Layer 2 of a small transformer language model trained on English Wikipedia (13 layers, counted from 0, width 64).
Take only the direct path to the model's output, skipping the later layers: a vector added to the residual stream pushes a token's score in proportion to its dot product with that token's output vector.

Output vectors of the tokens that the questions are about. A number n stands for n times 0.0043.
"oun": 81 -159 -205 133 -135 94 -203 -90 71 73 -143 26 153 -192 241 -52 -112 -68 13 -158 -56 61 -141 150 76 137 163 -26 160 135 92 -109 -1 18 -27 92 2 -151 64 -190 147 83 12 93 -231 -107 -65 83 57 204 -19 -23 -83 -5 -9 8 156 100 18 12 -120 160 -73 -215
"to": 208 -51 324 71 -43 -130 -124 -117 -102 193 40 306 25 -93 374 -8 -33 -78 192 22 -37 93 -86 -93 -96 -89 19 -91 1 -107 209 -130 4 28 -135 184 93 34 52 13 -270 -116 -27 -124 52 -207 69 -142 -30 -28 76 -15 -109 -32 52 35 -4 34 -209 -151 191 86 225 -198
"or": -123 151 -18 158 14 -4 127 -18 -10 138 156 -99 34 -150 -69 2 -219 -114 -27 -105 56 95 -47 111 -41 28 -11 -106 111 -79 -83 -124 -112 115 -50 48 207 -103 -69 -64 102 154 -14 41 5 -126 35 -247 -133 -55 -42 80 46 101 62 92 -34 234 27 -155 43 145 38 -105
" ===": 375 48 -101 116 -276 189 36 -137 177 -308 -224 34 202 -219 36 -108 -121 82 40 152 124 95 138 124 -45 -57 -148 45 37 -29 116 -150 -114 -63 -13 -29 -80 16 -17 8 141 112 -11 83 88 6 219 233 135 74 -98 -104 56 4 -175 -57 116 -286 -1 -4 -61 -192 112 -343
"ze": 1 -40 257 -29 -184 -22 140 57 90 168 30 174 62 -171 -86 -37 -81 -57 44 95 -73 -187 -151 273 -55 166 -4 23 15 78 80 -102 56 126 127 7 -63 -131 -16 176 -129 39 29 -102 -118 -56 26 -90 73 -38 -252 190 -125 -79 46 -86 -244 127 46 -88 1 55 -99 117
"eb": 19 -105 -17 22 172 28 38 0 -32 21 -143 113 16 -253 -46 -71 -87 24 41 165 -64 26 143 6 173 -16 273 55 154 -90 -153 6 -39 -64 15 68 70 -47 -75 -52 -50 -120 15 92 -66 -235 -59 84 179 -10 -18 63 -149 148 -105 74 115 93 -173 -150 -24 -9 -18 28
"amily": 79 -236 187 81 -182 -50 -35 -92 149 -257 124 165 193 -51 300 -176 25 167 316 105 22 62 -27 -77 -128 299 20 -1 243 -253 19 -194 90 -43 -173 33 -91 473 13 45 269 -221 30 4 -361 -182 253 -261 71 -192 142 -195 -60 156 -83 48 86 -297 -187 34 -92 -53 79 -137
"ution": 166 -226 115 91 -79 46 -163 -18 390 -125 162 -101 216 -20 -122 -156 157 41 46 -183 -76 175 77 96 70 194 187 109 77 -48 133 -155 -45 76 -23 -87 -200 111 -94 -196 -33 20 42 -85 -227 95 40 -169 35 -131 41 -241 86 54 -205 -93 66 -106 83 195 85 25 -114 -75
"(": -317 9 -7 121 -131 -25 124 27 -59 30 189 241 36 78 57 -57 -33 51 -170 -86 -43 26 92 77 -66 -64 4 -129 -21 106 159 40 -187 -70 -35 55 54 169 130 24 97 -136 3 121 78 -22 11 185 165 -85 -127 -28 114 198 -33 -75 -20 -129 -172 -253 -135 -120 3 -39
"ther": 90 -253 330 -43 -68 26 -84 -49 231 -112 107 217 342 163 87 -232 241 114 -136 318 -151 -42 -142 209 -36 308 -70 63 -31 -234 11 -180 74 -28 -10 192 83 -144 -175 -40 -73 61 -13 -292 -236 -217 46 -47 388 33 70 35 -269 -229 -123 -125 -71 -159 -41 236 -172 162 -5 94
"uss": 120 25 46 -80 -41 -154 53 -122 23 31 25 -284 -234 -142 -165 -96 -148 100 141 73 22 -32 -143 180 65 12 167 88 45 -154 85 -123 42 -13 60 91 -94 19 85 -50 255 -54 29 331 -108 -91 237 70 62 50 -34 -54 -200 169 -73 -76 -170 61 -89 159 137 2 -255 121
"ile": -184 -63 182 34 -92 117 -114 111 118 185 -194 -190 67 -89 47 68 -27 -34 268 100 -31 -91 40 33 52 244 84 57 -111 -65 138 -217 19 51 24 53 -89 1 156 -83 -116 60 -22 -102 -51 -113 -98 -158 15 -282 143 63 -33 -40 -199 101 -61 105 149 104 20 24 144 -231
"ied": 15 165 -201 1 -181 -25 -30 -187 144 93 63 322 29 98 -362 -108 250 313 31 74 -30 -116 29 -120 -78 157 180 4 -52 -51 39 64 -28 30 -94 317 22 -32 16 17 44 -121 1 61 -176 -263 -50 -88 8 188 95 -74 -172 -84 42 51 117 -70 134 -66 -212 101 -335 95
":": -124 4 -194 123 -50 -83 35 2 -101 81 149 177 173 120 -67 -182 -173 -115 54 -12 31 -101 165 -104 -194 -95 -68 -5 -35 48 169 144 82 -92 213 31 154 -92 -8 154 -44 63 -25 178 68 25 60 -164 88 -63 175 -225 2 -90 -58 101 -32 -33 -197 -178 37 -189 135 149
"duc": 31 26 322 -101 140 -123 -244 -110 132 -62 45 43 188 150 91 -367 290 104 74 -33 26 349 -154 168 71 129 101 22 65 19 93 -201 -40 128 -201 316 -293 -79 -47 -74 366 -243 40 -35 -78 21 -93 -143 232 -24 -180 -94 -52 -13 9 -115 -16 -111 -141 -60 -15 -61 -76 -111
"998": 141 -186 107 -166 -101 -89 108 42 85 -106 50 -107 -28 -4 107 -169 233 -55 -81 -22 -47 121 53 2 -99 112 -23 -87 64 2 114 -32 214 293 -43 -61 103 161 -7 -18 122 -144 9 8 2 -54 -64 74 57 167 41 -165 -94 -125 13 -96 8 -107 -33 57 -67 -122 113 -179
"|": -10 -20 122 121 -21 -43 36 -171 126 100 18 -87 57 -10 110 86 7 100 -105 -209 -201 -49 57 13 19 -145 -49 -47 50 -43 186 7 -48 -72 -86 7 42 102 -36 -21 163 -199 -6 43 -120 -109 108 252 -7 33 216 58 123 -64 23 -104 185 -354 -177 86 85 -180 37 14
"gy": 37 -99 214 -291 -95 29 -239 241 65 -82 272 16 22 -23 -67 -101 -85 44 89 -5 73 262 -286 102 -74 104 83 107 201 -50 -5 -226 -8 78 -261 -93 -160 -77 -15 106 -130 -90 17 16 -84 -64 183 90 296 26 -262 121 -153 -112 53 -46 -57 54 85 -24 22 47 202 8
"field": -43 3 174 -230 52 89 54 131 197 -212 -89 143 14 28 -45 38 176 -158 -47 -57 43 61 -41 -93 -109 53 115 -2 -160 142 -107 50 92 -102 -40 191 -87 -178 34 -90 22 104 7 -103 0 -65 14 69 61 -49 -138 104 -73 154 126 -60 -84 -15 -110 -64 242 -9 -9 -114
"ory": -140 -129 2 27 -193 101 192 -55 208 13 273 -29 49 -464 -117 13 157 -116 187 -54 141 196 44 80 -102 10 148 -71 59 -42 2 -207 -148 121 42 -62 249 -170 -74 -159 2 -44 -15 -69 -113 -101 -17 -67 106 118 -242 95 46 65 41 99 107 24 172 -67 -82 8 73 -122
"ily": -104 10 83 -96 -148 185 -15 -45 -8 110 -224 123 266 -444 138 -219 191 361 122 -15 32 102 -71 1 -23 20 84 218 10 1 -56 -140 144 232 -257 -83 -353 66 15 -112 -244 -343 8 -18 -44 -175 -71 62 -8 120 25 -37 -159 -113 3 67 368 71 265 254 -75 31 -170 81
"ri": -41 111 190 75 -20 149 58 -18 -146 37 122 -171 -224 179 -12 -17 -94 -27 11 -227 134 39 78 -27 132 117 240 38 -22 56 15 -32 27 -25 -93 185 -143 -36 -88 56 -3 -167 -3 -218 -72 -204 123 -110 -113 -44 -182 -25 -104 197 23 -12 88 12 175 56 -88 77 195 -187
"itional": 88 171 47 -218 -219 -33 -180 264 205 -105 -107 107 213 -182 158 -187 111 -32 237 -141 -107 -68 143 94 -18 -226 129 15 -229 -300 78 -98 113 48 212 142 35 110 -9 -163 -18 44 11 -214 -127 -276 -178 46 258 -59 12 115 12 72 15 44 391 -58 136 -95 -91 -110 -106 78
"ec": 16 -111 -223 292 -94 -107 -6 77 29 -140 -115 -62 -46 -45 55 55 -186 279 50 -88 -8 -5 111 -5 85 1 66 153 131 48 -43 15 34 124 80 206 -49 -265 23 -101 1 -239 -19 56 -108 -198 -5 -20 -5 -48 44 -61 60 -100 -61 -53 -8 99 126 167 -75 71 91 53
"our": -32 -51 -11 118 -74 37 121 -246 51 -90 -145 -190 164 -110 -172 -79 -46 -43 -115 -55 -3 194 -14 198 -102 286 128 -80 129 11 -63 45 106 143 -85 -4 -31 -78 75 -236 194 4 -2 -55 -232 -55 -96 -114 -56 150 -24 128 166 80 106 8 128 106 -157 -78 7 128 -6 19
" if": -50 -231 -28 -183 -273 72 -94 9 27 24 90 116 141 -193 197 -31 56 70 110 -99 -134 -105 -46 -118 -31 -100 23 -94 -145 35 107 -188 -105 67 47 236 -46 101 -24 103 -141 13 15 -5 44 61 133 29 35 201 46 71 -38 -14 -72 -19 -58 21 139 124 20 9 59 13
"ement": -10 -78 74 41 -338 -158 4 43 278 -181 -120 -193 295 -377 -33 97 242 -193 183 -151 -63 193 -83 -42 -78 -120 365 166 87 69 42 -226 -92 32 -88 -11 39 -33 274 -108 88 -174 -18 210 108 -249 131 112 258 69 -186 44 -2 65 -6 -29 195 63 -273 64 -35 -17 -205 37
"ural": -135 -167 -154 86 -79 144 -159 239 108 64 201 4 82 -135 104 13 167 -204 271 49 36 108 -78 -124 26 58 -16 84 97 -173 284 -28 39 -128 -51 -40 40 177 241 -45 145 -161 32 34 -220 -268 -25 111 141 13 127 80 -154 -225 -192 -93 -133 -83 235 -36 188 -5 -297 -221
" ==": 205 157 -67 86 -432 275 13 -100 117 -375 -315 -39 211 -219 196 -167 54 44 -7 221 179 125 -70 161 -40 -139 -193 -9 3 -174 173 -117 30 -102 3 -58 7 39 21 40 287 64 19 -15 -6 8 294 77 86 138 68 -200 -54 202 -91 -82 82 -66 -14 -11 -103 -200 94 -311
"ston": 104 44 223 -432 -87 121 201 -6 146 -260 -62 82 -51 44 139 -109 75 -91 233 114 -175 85 -247 99 -133 79 17 115 -181 141 46 -38 188 -21 21 201 -31 -7 -199 61 48 0 20 48 -11 -160 47 -22 24 -167 -57 -79 -333 -290 -8 -28 39 12 -2 20 224 -4 195 38

Each question shows what one neuron of this layer's MLP adds at an activation of 1. A number n stands for n times 0.0043.

n73: -152 77 79 40 -28 173 -9 12 61 127 -54 64 -97 -8 1 -50 -90 -43 -115 50 -72 -11 20 -11 155 5 -98 -65 -10 12 90 44 -171 -1 10 -60 -70 -210 77 6 -111 109 79 -56 -28 -48 -109 30 146 47 -10 19 79 112 14 112 125 -183 -89 19 100 -50 -72 -27
Pushed up most: "("

n55: 11 31 -29 -79 6 11 7 -31 47 -44 -242 132 -174 30 -124 -43 -21 65 117 127 -54 63 35 -62 -113 -117 31 -62 34 -112 25 51 9 150 38 -95 110 -126 -41 61 -18 -76 127 183 -81 -163 -73 -153 -12 -69 40 174 -28 -123 -83 218 -41 -98 42 174 -62 313 128 26
Pushed down most: "("

n34: 105 -60 84 -26 24 63 12 -36 47 71 41 -188 -223 59 -24 -111 -89 21 -136 -126 -57 59 76 -86 56 93 -2 7 67 16 -220 -19 121 -36 94 113 110 38 -102 149 35 71 26 -26 -117 -25 46 65 -136 -34 -93 159 -84 61 26 -164 55 145 78 56 -16 -104 81 112
Pushed up most: "ri"

n154: -115 -2 -39 36 -104 154 -102 -39 97 -182 48 -32 -113 37 122 3 23 -64 -75 -84 27 156 7 40 -37 -44 -75 -37 12 -22 -36 -11 -61 -38 -9 68 63 18 -75 106 50 83 -48 10 -27 66 125 -2 55 32 6 80 9 66 -79 15 108 -3 102 -45 -5 -139 8 -14
Pushed up most: " =="

n239: -98 -154 151 77 -7 208 -18 36 -229 39 -6 -88 -61 -100 88 104 -104 36 1 81 25 -137 72 -140 26 -5 -218 111 58 -44 28 83 -188 37 40 -119 74 82 263 -114 -12 35 20 213 130 -136 -44 -17 -34 21 232 -32 -101 -59 51 129 47 100 225 -104 -121 -149 179 -241
Which two tokens does it push up most, strongest first? "ile", "ural"

n32: 78 -156 31 36 59 156 -87 50 -63 -66 -226 96 -10 -77 -195 17 -39 -38 149 39 -4 -147 -40 39 -88 -60 106 53 71 32 43 42 10 -48 176 8 185 32 -58 18 -30 -73 32 -54 -181 63 4 -4 -110 166 -133 42 81 -25 -17 75 -128 -57 -87 65 5 38 62 -10
Pushed down most: "duc"

n35: 105 -105 116 13 -61 140 -134 28 -47 65 -18 -145 -14 -47 -23 30 37 -98 -179 119 -52 -145 64 66 31 26 -16 -71 11 122 56 16 10 -67 -85 -53 6 6 37 40 -10 21 -10 98 13 -124 0 -10 74 -44 -18 -2 -50 55 122 57 186 40 118 -13 -149 91 -128 41
Pushed up most: "oun"

n33: -293 -120 -18 25 -119 56 32 -18 48 -114 93 -31 -41 -136 -41 45 143 95 -99 -1 -50 -90 53 91 -1 148 -55 144 131 13 -75 -2 -57 -59 81 -295 -3 126 -82 54 -18 -36 -74 37 -98 -92 -32 68 284 82 -81 8 -20 -82 64 197 69 84 184 -69 178 -39 -45 -89
Pushed down most: "to"

n10: -28 -130 54 -59 19 -83 117 -58 -47 70 92 -36 -147 30 -58 -184 -166 43 5 -102 -18 -31 72 97 47 31 72 128 -170 -96 5 -171 24 -233 234 10 12 97 -97 56 77 30 174 104 36 172 21 -45 -140 -8 30 71 85 89 -29 103 108 -28 -261 48 -29 -26 -190 123
Which two tokens does it push up most, strongest first? "uss", ":"

n192: 5 -72 -209 -18 71 61 44 128 -28 44 -84 118 184 -82 221 62 -38 -43 -37 -222 -151 -3 20 111 62 50 15 -59 78 -119 55 -105 45 219 92 -140 40 -139 -98 -48 83 -49 -219 28 -59 77 -21 -13 84 21 88 -11 -27 -20 -108 22 -38 -27 59 43 137 111 -101 33
Pushed down most: "ri"

n143: -148 -5 47 -41 127 192 -40 -19 35 -94 81 104 -46 32 5 -139 109 -150 165 187 -35 35 142 24 101 -2 -184 -79 -99 32 13 -12 -166 -156 65 -14 69 -83 -143 -13 22 126 -129 -16 -45 -24 -213 192 94 -10 -12 -39 -152 -115 23 39 -74 121 -48 154 110 -283 201 49
Pushed up most: "ston"

n21: -83 -89 -54 -43 -74 112 -69 75 79 -66 189 -89 115 -86 82 -89 -116 -37 69 14 -66 -79 -23 -57 34 -10 -53 68 -4 146 -157 -7 -87 -30 81 29 22 74 45 36 -8 -23 22 -3 96 -49 -7 50 -53 -81 -17 34 9 74 26 14 61 45 125 -18 -122 77 25 -18
Pushed down most: "duc"

n125: -73 -59 -75 50 -76 201 192 -88 93 46 -54 -39 93 -88 32 18 -400 75 0 -183 -132 117 -118 39 25 -54 2 -90 -268 109 -125 -91 -88 51 -51 143 -51 -66 -121 68 127 -43 -142 3 66 -22 -63 53 146 114 120 80 97 97 32 37 102 -68 77 14 -38 26 -58 81
Pushed down most: "ural"

n79: 73 -99 -206 83 -106 -65 160 125 -20 131 178 -55 -151 -104 -73 4 -17 53 -60 -68 -79 -13 -98 201 -49 -38 212 -143 -122 2 200 -29 -20 -70 43 -189 -15 -67 27 -65 -201 -48 119 -85 -88 -49 21 12 84 100 -29 -87 80 -51 112 2 229 40 -39 -5 -3 220 96 134
Pushed up most: "ory"

n218: 108 -119 -76 30 -116 -59 143 -146 62 -220 -140 55 9 -35 10 134 -83 159 9 -67 102 166 -22 57 -143 -163 -155 -23 138 -49 182 157 -105 45 -70 22 82 96 -130 31 -2 97 173 -4 -147 35 92 22 -30 164 -132 57 -55 -133 9 -116 -140 -189 -58 124 7 129 165 -188
Pushed up most: " ==="

n185: -32 -46 123 89 21 41 -96 9 -6 -79 -125 -53 -78 36 -11 -59 -48 237 -5 34 -122 143 -105 15 71 -208 21 97 36 -85 -142 29 -92 39 -98 36 -73 5 13 99 23 71 -47 30 -158 -133 75 -121 -134 82 137 176 82 112 30 -77 89 -58 -65 42 180 -180 128 88
Which two tokens does it push up most, strongest first? "|", "amily"

n9: -43 60 -76 55 -125 -8 -60 -156 -120 41 -15 78 -63 133 -13 -98 120 24 -15 -35 11 55 -47 -38 123 -34 -31 32 -35 143 -28 95 -38 25 -15 121 -62 73 -101 42 -119 -123 -109 30 -58 -36 -23 4 135 83 118 89 29 -14 -18 36 50 -154 -62 51 -99 24 -42 17
Pushed up most: "ied"

n0: -15 22 28 91 191 96 -200 24 -6 -26 -46 18 -19 104 -44 -144 7 -30 -38 -60 44 -14 83 23 -136 69 56 88 188 5 97 230 108 -110 -57 -126 9 -115 -163 13 -71 91 -75 -96 133 58 -129 34 7 3 142 -64 58 -98 -186 -7 154 36 16 -116 -84 -74 88 -148
Pushed up most: ":"

n159: 112 -46 -47 -27 72 -88 -96 106 -93 -128 4 71 39 187 75 -14 143 -226 -95 -89 278 68 28 13 -102 77 -31 73 154 76 142 63 -42 16 -11 -110 -52 95 -109 -174 -12 99 -166 -68 40 -20 -69 24 -106 89 86 -94 45 -122 -68 -170 -15 -13 -129 -51 68 12 5 81
Which two tokens does it push up most, strongest first? "998", "ution"

n231: 188 -85 -36 123 32 -94 -15 32 -39 3 34 117 74 24 -303 49 114 -26 -48 -43 5 162 -55 -21 -93 153 -37 -85 154 70 -101 50 67 22 -43 -92 -46 -115 1 -81 38 -97 -53 -3 -138 -39 -155 -16 -60 38 -50 140 93 -71 146 -60 24 -124 41 -52 174 -10 -12 76
Pushed up most: "our"

n122: 264 -48 194 63 -15 34 76 -4 -110 222 4 41 -58 -187 -23 -64 1 15 14 5 135 -126 48 -68 -130 49 57 -106 38 -44 29 46 -83 -52 30 -39 29 -124 29 -140 79 23 -104 -130 13 91 -121 72 104 -111 23 126 17 27 64 -105 11 34 -165 -7 22 13 97 -16
Pushed up most: "to"

n56: -3 85 55 -6 89 -78 17 97 -1 141 -143 -126 -139 59 162 139 -49 60 -55 76 -230 -25 -154 137 -73 -76 31 -81 -124 -192 -30 83 66 -125 114 5 93 -185 170 -51 -105 12 -109 222 -17 -111 -15 -233 250 68 -34 28 -8 49 -100 295 62 43 82 -158 2 65 58 -42
Pushed down most: "ution"

n7: 104 -15 114 187 -29 66 67 12 -34 69 48 68 1 -143 -127 -182 77 -24 9 -95 -26 -72 -74 88 31 41 -50 134 -44 -147 141 -2 -83 -142 35 -82 -111 28 70 -41 -46 -141 77 -10 106 164 -109 119 -40 -203 -17 -14 96 -169 141 106 -13 -105 30 -5 -64 137 -136 -3
Pushed down most: "field"

n130: -214 -68 -46 -14 60 98 183 96 36 2 -23 34 236 -74 -6 -87 -159 65 34 -49 35 -13 -52 15 -18 -6 -138 19 68 187 -114 -26 -98 -29 -36 -83 -123 32 74 -15 -16 -48 -20 73 -137 88 -131 -88 88 81 10 -35 -20 -143 -85 45 2 -13 173 161 47 30 56 27
Pushed down most: "to"

n129: -107 140 -36 140 29 -12 101 155 3 -112 18 -4 31 -14 32 -181 -65 89 -67 -96 -90 142 -116 249 -26 -41 -144 -63 54 -6 -37 -56 -80 -17 98 -159 -12 -88 161 15 -210 61 -15 60 154 50 -19 92 -90 -283 11 61 -7 48 105 47 -61 -79 100 -81 -36 278 -20 -43
Which two tokens does it push up most, strongest first? "or", "("

n209: -31 -65 -178 -28 -169 1 77 -237 -41 139 -81 -7 -29 127 -84 -30 -18 -40 -51 107 -4 235 -107 -71 -83 -66 -3 108 85 197 -123 -221 62 33 16 -124 -130 -97 63 25 29 5 114 36 22 -149 82 -18 -53 97 97 94 25 32 269 8 76 -192 16 -2 117 67 72 -8
Pushed up most: "our"

n14: -8 -44 -26 89 -7 62 52 128 -26 16 54 75 15 71 -32 18 -112 -63 39 -83 31 -46 47 -4 81 -168 98 -58 -40 -37 5 -9 -75 -52 57 47 -68 124 -9 222 60 89 -97 7 -136 9 74 -165 52 -92 -18 123 -262 -76 47 315 125 53 189 -105 -34 -92 -74 -33
Pushed up most: "itional"

n12: -223 -23 135 -161 -130 114 -108 -44 244 180 2 -7 -207 118 98 43 22 -6 30 -96 15 27 -20 17 95 -342 158 134 19 -140 151 15 125 -51 8 -101 29 -5 69 -57 70 114 -97 -235 -61 -168 -96 -83 115 -28 176 -84 -6 26 80 311 75 148 -94 -130 98 -197 50 50
Pushed up most: "itional"

n215: 134 -97 10 -25 217 163 -93 -129 -34 52 100 35 -2 -161 42 -129 -90 50 -72 -82 -2 43 -7 -34 32 72 -6 -96 -83 40 -69 19 -21 73 82 -63 82 -121 75 -93 -132 -111 96 -35 -4 11 -29 66 96 47 156 31 -61 155 -119 -3 132 35 -48 -191 25 -36 53 -60
Pushed up most: "eb"

n195: 54 -100 92 -41 44 68 39 74 29 -125 20 67 130 65 -1 -49 -113 83 -48 -42 -142 66 173 -43 -56 75 -45 -115 95 -27 90 46 -23 -95 49 -43 -24 -97 162 84 -53 84 -81 3 29 -84 58 25 -120 47 16 -40 64 -11 -1 -3 56 -18 -69 53 -73 -36 -27 -112
Pushed up most: " ==="

n178: -53 91 -100 -19 -43 -59 -59 9 -20 85 115 -85 -121 79 101 128 -53 -34 -69 28 1 -21 -46 106 115 -15 142 42 -35 70 71 -56 56 42 -47 -142 54 54 -10 -349 80 -83 -216 -117 -17 -9 37 -143 -2 -166 210 -115 114 -110 22 0 47 96 -54 233 -8 27 90 216
Pushed down most: " ==="

n253: 26 47 -17 2 14 129 -160 -131 -42 -82 -23 198 -161 9 170 28 119 -118 -263 166 5 46 -10 -88 177 49 32 14 54 253 88 -141 -8 200 -26 -92 153 47 48 -43 -164 86 -62 -132 -112 -240 -116 -18 -56 19 121 -75 -53 -47 106 -111 -22 69 -58 -47 196 -40 138 125
Pushed down most: "uss"

n128: 4 6 86 23 -7 -6 7 -133 -186 -35 -20 86 -109 -15 100 -29 104 51 -38 -66 61 -106 -156 87 35 -32 -84 117 150 127 -49 19 -290 17 -42 -38 29 40 -185 69 142 -93 54 78 -120 184 -139 -16 12 -37 118 113 84 89 -206 20 -142 155 102 108 115 -151 -25 -32
Pushed down most: "itional"

n146: -33 -68 93 38 -76 -146 -78 134 112 -39 -2 -144 -111 112 -199 -74 -35 6 -7 -32 67 226 16 57 47 -71 -72 97 -80 75 46 52 -43 -54 158 18 52 -46 -135 192 47 -41 54 -29 -12 -52 59 -63 11 53 18 50 -61 32 1 -123 57 -161 99 87 11 51 -84 66
Pushed down most: "to"

n91: -1 153 -57 -29 41 86 -30 46 -57 -33 67 106 16 44 22 -3 -125 -43 41 41 -161 -11 89 -18 43 -70 32 -16 77 82 23 -19 29 -10 152 -16 79 -54 24 -22 52 -22 -89 -124 46 73 35 -269 118 -85 3 -141 -36 -92 31 76 -83 51 68 -51 21 40 -34 -71
Which two tokens does it push up most, strongest first? ":", "or"

n13: -81 -165 61 -23 -56 134 -16 -22 -74 -40 -26 7 11 90 -18 54 39 -31 5 -126 18 -61 46 -55 -153 -20 -236 79 62 33 -7 6 170 119 0 45 115 -70 29 -17 101 -166 126 -62 46 -31 -195 148 15 -94 92 39 62 -46 177 181 -43 -108 10 0 -44 -31 -36 -123
Pushed up most: "998"

n65: 199 63 41 -55 117 -6 40 -14 -94 31 -37 -184 -72 50 -96 -13 -127 14 21 124 -51 -19 -89 110 -77 92 19 -175 -141 -3 127 -79 106 -264 3 -118 48 -31 86 73 -38 90 52 101 -55 -49 51 -154 -42 -1 -38 97 205 -27 -41 -100 152 50 26 65 24 -39 69 105
Pushed down most: "ily"

n54: -31 28 -174 -34 -44 -73 -136 -94 139 61 -114 156 -113 0 -114 25 -33 -29 18 -180 70 -158 -87 44 130 -58 -23 -100 -3 171 68 3 340 151 102 -37 -3 147 -37 -83 122 60 22 -25 -175 101 -80 118 -156 39 -32 20 36 85 96 127 -67 57 -142 54 -103 174 -117 -52
Pushed up most: "oun"

n189: 94 -135 -133 42 16 131 -47 -81 -51 -126 -154 15 -40 -64 53 74 51 149 -37 -90 31 58 -16 -23 13 13 -225 146 -12 130 -89 10 -185 -62 -122 60 59 46 37 184 -126 19 -40 65 2 154 17 9 -116 -215 139 88 -15 -36 33 78 -144 -116 153 -76 -28 12 119 50
Pushed up most: " ==="

n234: -59 70 -212 -136 -42 -60 58 -152 85 126 -76 54 -114 -29 108 60 6 21 -98 -12 48 -98 56 140 135 -2 -37 296 56 85 201 -14 -78 52 59 -44 -164 -36 -64 -52 78 -253 -185 -56 -51 -38 23 -57 -14 -61 -56 -58 5 -89 -122 99 33 53 127 -39 152 24 244 198
Pushed down most: "field"